Layer 3 of a small transformer language model trained on English Wikipedia (11 layers, counted from 0, width 128). Numbers have three digits each and are written without spaces.
A neuron's activation on a vector x is squared ReLU(weights . x), where the dot is the dot product.
The model reads these tokens: "n" "co" "s" " and" " New" " Or" "le" "an" "s" " Saint" "s" ";" " won" " Super" " Bo" "w" "l" " X" "L" "I" "V" " with" " the" " Saint" "s" "\n" "-"

The vector x that enters this layer's MLP at each token. A number n stands for (n - 500) times 0.011.
0 "n": 501420529448621552471707557867542402350552635342645209497560512362320504465619433595424571544583521562495559553395429732377452309328486393343514524266498592565502613599624571538479319571752517485667411619522440423515575182475461445515426660633345478533470322360561572381369521430539333456657471432488348356529675654565630541582530386413601391519429430576508637472406360349499693650514
1 "co": 610564424436528485664502550715499370426595316615454478486482303411512540431642638198313570472596382544524472419378609646405533446362506376563400470547341366507571406478734482641534262335695548531582238596395677702428480554575590556628509473441418496489350447485531683691407351416402345704539620613441670372553377412391447483513422702553678437468308524518503510634661737470352659444395
2 "s": 586430517304558600562461471570573362255443712608500312423504603608525626405431353479356438494578411484386467583570535847726380355390609450868667393432245432394655576509648419803548276461480525520593735387574491387459484449512475527811456548530252463375483388474354530605364514502308400705565518561350606295613476521451545471567581419552449511419502641540413488479538633556599489554398
3 " and": 527565460555574368581345604630421368196540722506511108413457509584414516315511447385558514403476640475371593503396350612534553344574452400363397377509478480514415375607557645597581247432492507468574531497492482456646572523555477492605280523551466587552545493632608541480487872400393110463453532373530493525557648616439451514623504426580527630640383522430699488558527434405544686406509
4 " New": 526386447708516516741457574853440437383439532586600291531477486688457521400153562352534606484386247465762473636496424438448535536505443525509632451513675447524321565617413416545391552387451378417590466520423332342429436387429429272443354740510510453597735519218347505423483528675618406493648480562574557643473430578660519451545646593427668502458582586497459418567512417505486589651703
5 " Or": 508412246766468777636498338458547376089570292451278282370573678429555504389542571515510530271475470461505403506277514712298434410535648565376582440617503510554364467661555633525701276371367670593477597494290490389386459481594305457453529589665494471400579650512452506531512542526608438426606440593400643456500517664532592562625510551647512412594358656521505558606542583568440586312557
6 "le": 537504426515470431591632513650442260420480916531483496464273547539595543612478602895431568278320243593639474365447486684541589571348515456801584432433400499594481524583218665519443218498613582395557519524512629543514466354306522465602605494418536267445467320581566426389475496434377414598505627756524657473637621627320553551466470537592534413256513672532448441472401582354352577532459
7 "an": 371453660376679432608562425553636419218653446631357401471502676443456556571422288560391552492434310615426314594524433904366595558564556480510532562442330514549438509524471536544479374394524437486411778440572699540574478400435516416520366406435169449457524361475444513533676435553502501557770494561455644572348369584492563651662451397464552231426515826593507530474528588313446421755285
8 "s": 483331577445499534600642429609518297283472545610506162458531678596516606430431483499373525559617441455428515502408455797655378471459540389639738396433291336563632475522388498806741206572528509378543622397586728250462503283422507515691378601645447436476405322462335416429417515550616453808623512558557359513661574569494572468532555521568568512453479316510476559454447627511420379560421
9 " Saint": 536251589706641440603487523647508627418407574665487226637577390612445463509622481537492601367381485551694307666312450731435433595701629407637686560224546433479305410604330581495709498317653471460669407547469596602448391678303514266402611465489442506575455363632583556184348437636558529423605494596533529588602457452636480475478387449440482481323411547533445470526454359452401680656546
10 "s": 648301610550507527610610470825457350374485514616477156458503627610528587400451439486370534509571362347516533479390555669713323427446601456669659492311355361576627422446475423819662388601573495415561661334507666306396592326370547492740322556647437416442402537484335466398381491527696386806694555532588406443578548573496539428519491471534505562408535428417493558500464599571464383516377
11 ";": 687500541259550529598470690471409581214545683606550232663564538604256425398453513525430579404404414553480573490392418876533479348417716318448553445640435552627676449487431514651547384417741476541424464394505498547547438288455451511380318553623348536417448467469596515466422579478399391648702575506431353476368635551432503477487520542510528505575511420374626557334646398617469590511604
12 " won": 487548436461581636758606546604433437119613315386683363362460531372427575688387374341398518262325684581474571552570458324290361541428537490258512538500448590743461443380595636503458494493402487430452462427539400486526417369439555488443401747633538523669431523509529439294390687527793295748627523579446560391527771476763508483536546524431442579456615613501476502425648491343516531531558
13 " Super": 535628499646425429772359415429288595651607526476389375459413555614431368502438615528711562666544493503741604549399429805331436561427486382560544569580457465678540385512570494526645415299436379374579482544606406430396497532569341356573299608454506587463484474449470334476326467576651375439706490664418414724450406377524488537519508334645727475235542957525382548446506478456520536584551
14 " Bo": 477196250592355729740645412766512305396501348313554481478374395433523445516502607467531772360488586523620480579161419650366601465427400384702482606453333508446518452654497612488478380464467570496601408539360408555404672528428618532442503544578595527561408464672443537515324534567619563586501648657475587522522645374597290529399351628479653398360556730392464566509438431680412569470440
15 "w": 693375425225495503653435444659468472309630373604549377463348619724522749463402553240473529459336556617576510485621385568463479416386462452791515634368582543819455277465616352526549371516479525505449626477661375400555432188570553354481704752517458305648604303407461547458564412396391451443666490516405723536465495492604592483495661692442544473358492437427361598469455564449609445552420
16 "l": 736484620717353367577470373640638296665299371517570338553516733482517499323652523460377624483559420410442369340593378853452437529518551441464494517450390401457410465476371494470501298614403533665606459302495556462374631329528630542573356737751488443648407626526641505495274552451570374475547553525635448367618632669506368629430484577441635578388539397407473460443582522383485595534389
17 " X": 503424577702537420573383531625664536287508708767646371404436600477440349518307764620601559353450494570512618643416295566371535640393639581367603591463506482586554453567547615448609444343529412409501749480361687473343508283570462474524675534667439584344547405351593421531396441508478487597491404576671499544553264562824371449537379466505608308504448690444432382489558286508325455515513
18 "L": 404513525485539436551513429629549346544401599783568415463487669422471385532390556621548588118382439560522537515455517661416445661358613622691441581387366418819714354553298584393591491447518493504561540440391615635472609416342523412557530470467514489567504405519577471573520351499678187669597691598453623597594390451597636565412366514593670297414373742312435479375503428639310635337394
19 "I": 404416449445639516546525534856697487409472711630624579415553390713490489498418498429510512526286491678653527469238375329427515517338448472605511659597439359599501517563526637678560358356644442325399559456620707373406439382460445491398560531447358573505590266558587742564320390600367507358607570677576528462612320511550569459493483573512623368342482762345456398602628531688303457320533
20 "V": 457553456266613498419532516569658380476321387706720402413564530631491399493244446424484476366397504515404556592359429599405501618267543630532707535552484550554500410412506570488782479448616407575407692611506645581500328462606365428553631584546320576421644275450531551595517395381323469534445520481640620544462276375630572574519477663529726404470442766205450461503598592678423507259467
21 " with": 509301476492549590518387688604654569156587378358560493431404432381326480545443550411454627502511738572577503510424330626462482603347392457404480449377450455607429308328415796446675483433489507427644462434545425373606617250434465662583305459595322438558512494589565583535569548338570231631638565634447715579470649639716320400435584482514561555467459445521505514620568657585493545346624
22 " the": 546604441517636470451414423684531553475577489382513502376384527532217522605519566535499485403464531511518446606398556593621499556405419393651441538349483466593614724594474579571537466615374713458575450505451493350568514433456521555415011685515229383585581481307576518514469619662608086447593477501531433496574436489495438497506525517472648515521453590506495556427417507633766586524483
23 " Saint": 536224566712637467585454544602497638410397577640488236661581396574454457542634468535499618379380524551693296682350461726397409607701598442670681557282568433490305404603342572476701480307660495478716406540495607590458391641337540256386553476471460495607457376618569548185347431648535516415601485601517549598597462419649487495477381440430490493307383576540440482524466326417403678618535
24 "s": 622299570541479563613525471797455404397482507575490214507492625573525582404429414544352576502582487337502496501467590585666291424407586461773712505410348352617644454463425424803648340622569509462653659303524706306418552176431566475744256548613461377494383531452303428389354476534721458808668510595580471473591562503564533473488482469540504557436473436436492562502510525454440417452379
25 "\n": 490582466460466612540517595776390396433544664503408373505424498161328352319531615423452398488453693571471449488445367736495378517459665392388449624523454584657467612653545634645603609436373449488571442449430607514574485208599430449473715613677559458476519385458496443281486331493511272476588616548679728342604660374511338461625682504497567563524602551486540455381643494523419519634460
26 "-": 490483462511398640477516481365550611357527412564374315450469432451192499568549459504433561629541593590620523515576427563489417592509427321588554433424533407648516290572585567560642397419577618488330490460678459648471380197487478455508299670436493754482449565583530454417290398527536223596642434459533584435539418756575579497527438581547637484549460563607532569422491589475603648571487

Each question shows the input weights of one neuron of the MLP. A number n stands for (n - 500) times 0.00078.

n141: 422713684659466662337467432459445578469545559466380543396531371408552522335418474680468540412500535478450497480470479424515394471607567472279520330328606516394503540679571659451431506560647536394479442535465434557540534500606343477555579565442604543427521580590334339460644497391732449595473631399476512505172582486427423503625387608424523672626607541449489412588440644434423441616425
On which two tokens does it fire most, strongest first? 25 "\n", 5 " Or"

n53: 507368371463520514439448647323459507557450201434591773574491684589606516447421402533576293383302538458668418440433472478575439384421237425269438586547753562601353537510664544524368570310536434530497724562434419423618355813575552530675565560571675398483393475417529676456484538606486706626513437549490511317559603320384423432634441500561521659431473401352618491625326493525613452360653
On which token does it fire most, and how strongly? 12 " won", at about 0.35

n157: 484493647539361493425588490411322306532647481573399472434630742592520426541417500453590682530581543572484608516695433587400451292406484428291460543608473467578390581625409510265653621507448376510400500573547367354392432644682595420663517589515466745450573670394579282455736515466590442419463379277540125643656394512579526572412433639383474441393526302532494642547581493497455433544535
Which token does this neuron like most? 13 " Super"

n120: 383428453370375538632401641388564533595585271458388534411515691490463484526351573288547309585494571413532371471709493599682556443320481433514564469294622397665520368497618437250459739638563500625483310483585384619439523550395397670525416474515645730725381766542503624319465419362711507490383421455507455500568555595550405503567291554585595510646567305322485626551579542310467472305526
On which token does it fire most, and how strongly? 26 "-", at about 4.5

n241: 513638487306582513399371361486529455692734628621418509524655580500666342565448405462643482591485516703454423431386604223534410455771389463554452434561637372243437566518380503609400490550544314491513481306559646335553633439343485506375513559448540443419630483512331700266549377542524387302427500523444279476669610648506623601574566587437511510591567424491465488477537566599371458454500
Which token does this neuron like most? 19 "I"

n215: 450497407406552575382581288510682397562568507370515768488605471783384445609500370599614543627399598479443464421454777454520550544566521608611465497400510477519604818479383512500512551400642555525363347528494562358392642403445551371640651527332374531616411646427449515654599412521404485529417385465551539509338631385380454365563385411571370602364372568401374598379455519426405456500434
On which three tokens does it fire most, strongest first? 19 "I", 6 "le", 22 " the"

n218: 577525322375428740573483693329658528631609344537503614400269525514524157534532594443638497464393662513601713616496439415467441370341247335496412533463746663625493469396657420325510622594441364531347514489586312448500593567442529623447634394372558521440404753503503688493440487444518641630579611676378583566621620503652435537476331408381413517731556466528378384582580525562318399423734
On which three tokens does it fire most, strongest first? 21 " with", 12 " won", 14 " Bo"

n126: 436711418462427485500446689542454646468471280424416507520475607370595586521569507403475589334290765582510528479678536662470300336364431350355518616527641409567766577483390560472314547670410327584435745446323433437614542518437639476571862212565555557525493519538708649623524397590583573192581442676416540534446444386486580480493511439410421680384496415482523208565541496367371670568629
On which two tokens does it fire most, strongest first? 25 "\n", 12 " won"

n222: 198375496359576715468621500292398569576407212555198675291543483323771576472591371380484361483481492778461484699645355410633550430440429570453635568591699567524424496387657232366392587445453393560463597718372472411715701659662578508547812357444487626455674388401340583544652294523350580420408437475165454573401416454566572445769751261569486294450370526697392564653523546192596359551512
On which two tokens does it fire most, strongest first? 7 "an", 15 "w"

n86: 695490587547658368391458382511628379628576489581338534545409410652514516642531593602395562514545443330607603539395428528433440423525484304549436597454480421553438510379457380480490712510599422368244513551582583394268470480360636434423453539503607667241588653304664555272567663825528634521522610438589448576585572427544625567394531608456399424425413540556350583646535177587270494397516
On which token does it fire most, and how strongly? 9 " Saint", at about 5.7

n172: 323612576482392744493583431442537320425591360574487667579482490401632478397476730743463439470373500695375564688566358633357565517440340596344450450709672603520555638278457510603465385273437317444371556594486408280588365517413533614399560484488596566413595342315535325582576397531468484582296500558442500714318497453537634395360381453487309500433603360566421475568601438572523453424583
On which three tokens does it fire most, strongest first? 17 " X", 20 "V", 5 " Or"

n73: 530811534340513643597597570555547317540546465582490569420444454734611264497675570541282500514619371617529516549419507276667611612604419390401425500504661509624666587484511345456282490381471441590579288674654430617429527774493494748326612418500552520517493582582393717357458519370500361597494538462451618567459358580524576297435427319401329513651490533327355410569458381559487566455555
On which token does it fire most, and how strongly? 1 "co", at about 2.6

n180: 296586252443483620632601621466588345517602356595399654483503679557712628564760597623535539379436440655297507651500486359588477437515253429379659470564725388490266413396338468566573435507511459552461584553393556406628413489658443459416705592430453420366575433442530507583782493447389576171540367514464467716489527447412672480355626422655469612468804511569436345450527322485672457429570
On which three tokens does it fire most, strongest first? 15 "w", 5 " Or", 20 "V"

n12: 848374459544540415544539474447451784559381330381452542401500694619471573518591504496568407375536673317561453453508640354488339384508388468445388615242413565271562644621372522437323538612476695382466463078542448504449861679601760438486605511544611418598443717369607515474486671489590467462447443473305254627651496479508427518443427662461477682485452319655660528788567570253591577432479
On which two tokens does it fire most, strongest first? 16 "l", 22 " the"

n115: 381444542635424580468546620323584449481667386562452479415576630821453440469490598398484533337408613457361488503497565581480371526361262543302613410507487395408554636515414545382521520576409484696676615662601424668389617385413625418564700444363536676519552639369463475307549515527595478626400553487592457588572591612597531693426270562358338586419350503652564459357521274563456536528592
Which token does this neuron like most? 17 " X"

n189: 698448544540707468436262530385572343547457500487443478730410351487468401582483271351352541503448476677655572523596396514539596418626536595358558700453521370446510426591726592391607646677482559524628446414448412466450766374568423617481445447565486463435677587450516214490546656369590743721404392091434300374624500526438430585591538562433503500455510548729590503566468511468477510546321
On which two tokens does it fire most, strongest first? 16 "l", 0 "n"

n132: 394408513383425503585454607458596628516392402447686655567483513365536381528526449573510338584296580347565565372593494564728581538568364564440567515605620509500444544329565468516694451374406361579415490445584408333541569494740581631503841528648441392336477402509362572657506638485571475559578703552388474591273475539635346421405615390527469640335446400560588326588576553517318327497531
Which token does this neuron like most? 21 " with"

n48: 598489497444469622393729678330476413510370532557517581341482688473416536581652421371669285401778388577393644483562521504401507469493520610184476435407649449366445507556519445514612653623441571589649417518341531510490507667522412510420377459437719600510525485554507422452627406552460571389349689418507346411451524401224456577757521542543216604789472380696398490638642395338473468253400
Which token does this neuron like most? 5 " Or"

n145: 268507422437676544104550561564627415465645411386506473528566564440539391453728687283513491715472651653371465440615483359476412497490374625582467433652589595545583423547476305552404690554692453445493532461679510548527603380432491732391428370488487490333497593506434446564584396426572443440399567346433299482467716325503765565503463520518526610404506609548405407606420308540474385484410
Which token does this neuron like most? 0 "n"

n248: 704715558329554436616599419250614428686431547640367712497400529523833500556486633470441532503618406497566517483550601489587690610686497308601680429482577487394345364687368661503474416382384423412504641587626398575447520497346435635769361470390620442614395409607358426598536526422544591493464581263468560428500688633542453385559553587510543493423264214554516440517304486635453423388562
Which token does this neuron like most? 6 "le"

n25: 393664537591555422249377657432509450457657768509420494423591601485503471561421363459497462605345390548542497482582525437612568525387500389408588579430567454469509469563483556469530657795609552481433409683596404599506503409288267693536525470423594746487484477543611668373521389447365518403494548449423439343370466533283269479776314605323511559576609331429440491468491555523561509455482
Which token does this neuron like most? 26 "-"

n140: 484484707459531683440316607542593510566520496522453590652514627466530288454237310384432373480414539497565531397631754189497461703486605583493384464490432497490594513448486494241625611527520388402542398186549436557593589468584602676454671469413553631613415558438475359449482374660699585569446411510651556488607572497445516571349421429512591357448369486604397663669537503510337515460445
On which two tokens does it fire most, strongest first? 18 "L", 12 " won"

n0: 403522397512426581288544440531722629584490500580489557761572559314620400593692405477688457743306547575521566490582395406571557608334503315463579437542544588320507701446703183457439569530737497454314333432485592143513479532429552538425543549497548436256446492493432524546661470406421573283453408603287529561522395547504496336900482500544357457670532562669555306573534407478640480397439
Which token does this neuron like most? 19 "I"

n105: 367409450712488592481473624476348408628532511442456506644531539473546273576535456548442582590609643494604690509593674577530476484423430546384538716439571543381484472551392544462338506759660374712690494580445318456500375744454560447400478574376510459404452587395439444269303610574607447376378685523552490467619528646344512467336607628515466651558361490556500442674491313719447533424506
On which two tokens does it fire most, strongest first? 23 " Saint", 14 " Bo"

n203: 290292526503522540414525586486678332500529533412433362619568631522533452397412494444744583366451610596516712522806592507422527500514484534369746431565513450376611242583455384664528648594558444570526323568454343423570341597571480450423575353585749503516454507359537516567642479467609532580415685583477367509461525360565642349571510474585511622592478124487583396592595370477415494379408
On which two tokens does it fire most, strongest first? 8 "s", 4 " New"

n199: 605445436350543342393448433382422527633485423510543614445622574578582491539346413408479481370510619662585363361373713621372519320518627403433571465547552328560470637429518578503497597437318320553552557401359386373679477727383708411649541520518322749704397518497678421227500354647700477524605344243469451545524576452425337477617424452487533685414567299563469609356371581385430614643403
On which token does it fire most, and how strongly? 9 " Saint", at about 3.7

n173: 573458414552595475466606632489555521548462563600302616575376654477643532503591377666783433514697420543397613466392426515514607548372666573493386587610574409312398626434434338397372362400635373670588572716535435493418510569475600527711681322591500397406661654325437732395526403604427385372415479589316443536476561493427564523457482451594133445584693541667352408602618640343459539411685
On which token does it fire most, and how strongly? 6 "le", at about 1.9

n65: 521458418344419486639648483358562607568487618470626538693642482437580619367716343425573490612418441507480407557651402493377461566558364642417535542398378453153676724451522260445503373486406457575507630299601292286685466617482547433589569440453436490593503474577362406527661497448406688415445419458461313402577510451441814655546563497484460712563661556585610510336334482308463227605536
On which two tokens does it fire most, strongest first? 2 "s", 7 "an"

n211: 464604482586685665518656660484496471721520434395396571552714560661450429633695583401460510581476347441353822486458659508443558420350559434504569717349515371249610385531399540663538578692404377547644536493589640313510482652364441369528507401510530514398345700504563472386417273425469560560363299545653336353680567514423308330312582467691503590504381379314566630235559357466745422643479
Which token does this neuron like most? 10 "s"

n21: 507557715345593693435584465599431438490455526389464421571494466412523549342513513446563678470678592591705386564394583434356638536535418412377562473256593595477526662544489405435599446436752440435340187507527412426655571601602604574266681443491470370493457448408541449410550356420555634257426534537359520556536740426559686416481580523688619328407461299490422488507401422480692625346519
Which token does this neuron like most? 0 "n"

n234: 550480460368353442536655604245503424497485280397539500324512565411772695378463503547363369779649520389484740442306554423660491320426506599510527528511473473539487546525479467371547480428332468382456622564544641366681520573528602565513647284416654573410436669594395603291573534378622649592572670548456357553638626569387409345522452624584362681584599400598482549365651431425471497478617
On which token does it fire most, and how strongly? 8 "s", at about 2.5

n153: 448427571636688594478571379440572247408441326453580545386446345488522421685474574557225416536447533615456475342713576353561442422795444596507712291441533577526408567562517435584377460369640346602355694425737548356654586536544438687426611475429433500666500397522258528500615558534418519330558374440580507540388402613493535404534457654610537568493287462439598485540355591507668509460450
Which token does this neuron like most? 7 "an"

n240: 455565526326592484626239401468316485533476419496659591617533317525584381428530481647474459796678583637608395613645477468461595586536428313367368437616580585444665311414632317679418397597504195422336534451454526507514522564719205701564549442493427429575534496639227350592575458430547588481359623596208562454409328302489742328737669610669477671489612516515479276629383531465658374417568
Which token does this neuron like most? 13 " Super"

n125: 554534361644641624124487670525279574428655363590470500573629497587431584516557520424507528463668570292503548425385398377444431403511423519570487512372408552355507540637382450440500510434651645500402576433554265305691523743538512445551715510464517596728476546347558419503449400299623546620481418438452449509456523393416493500615374551453524785612377259609725534558494203483490565506436
On which token does it fire most, and how strongly? 3 " and", at about 1.3

n69: 611548497280493528543449428507674544582427275448398753475338458497434469574625517485625290368267453378513590288653514525542581282571616160510409653354670445483493444522729613423668462406408490556503430500435623487622414396458346435545561454530476570544527450601654386674612494553563598528459411363582476453636546289507467442337387314695568464693656385447521448442563611255552431580439
On which three tokens does it fire most, strongest first? 25 "\n", 15 "w", 1 "co"

n30: 586453670523710541574707462465603575755461683572303430571516485445571513569399496380345405348517418568531473396311782264676643454635411630493507390379724455521563451653530511500625536655526586514460220367554525553383556550648739448514565424562738479389406602472589632500510547366628615463356412401368236470605378621250465541391467392493355454471511239346536651590334603375333673364405
On which two tokens does it fire most, strongest first? 10 "s", 1 "co"

n92: 348610426254427417364580510431355332652659665585454459471491381581483337361711567588337432602570625626412416248591538397521333577638503494584540434482483573284507550458374480440392445584422458702599326480599633490506925668314552651446507542375403463277561518634593516361529484430358490393506731283569486465429589548439460645626576531478372673483654453427537447418554430542566453606542
On which token does it fire most, and how strongly? 25 "\n", at about 0.98

n61: 328457339361402430672522745339361600624630448475561443479730581537494491428526577436444399503543409450406469371476539408707485387350419565510464425651704362503636459294624474513426586577476569580569461480385548589379567652615471434488474349377590706523628394544550380500553358470595459557430464321397500595228519378328560423571311562354486776703471441475621658503629490383633403543503
Which token does this neuron like most? 1 "co"

n113: 659371625593630425500443529550430384624379481484526494645576411197437546378601730384503543577614510401436298461552645577521506497444532646621477543511621238523438451393493503338531375435497336565510483383530398408557677646597584701525717342407415549540577416506643590627614460762301581657310344599480514616453471453667448497484273380413327372369543611474476601355355486486549636478528
On which two tokens does it fire most, strongest first? 23 " Saint", 9 " Saint"

n51: 398626485440464372357394488543519481561612458542491627447698487533476411446503411513382494606565615633384563650539534363552405614480265464526627601615688520427585610424559512463573459564568345613531423708478353427567500398317310397400509503452529583509434650410556197497453477462507434481427370491354494410537684590698672497583209512613415598456543530634607699481383350576500535403612
On which token does it fire most, and how strongly? 26 "-", at about 1.5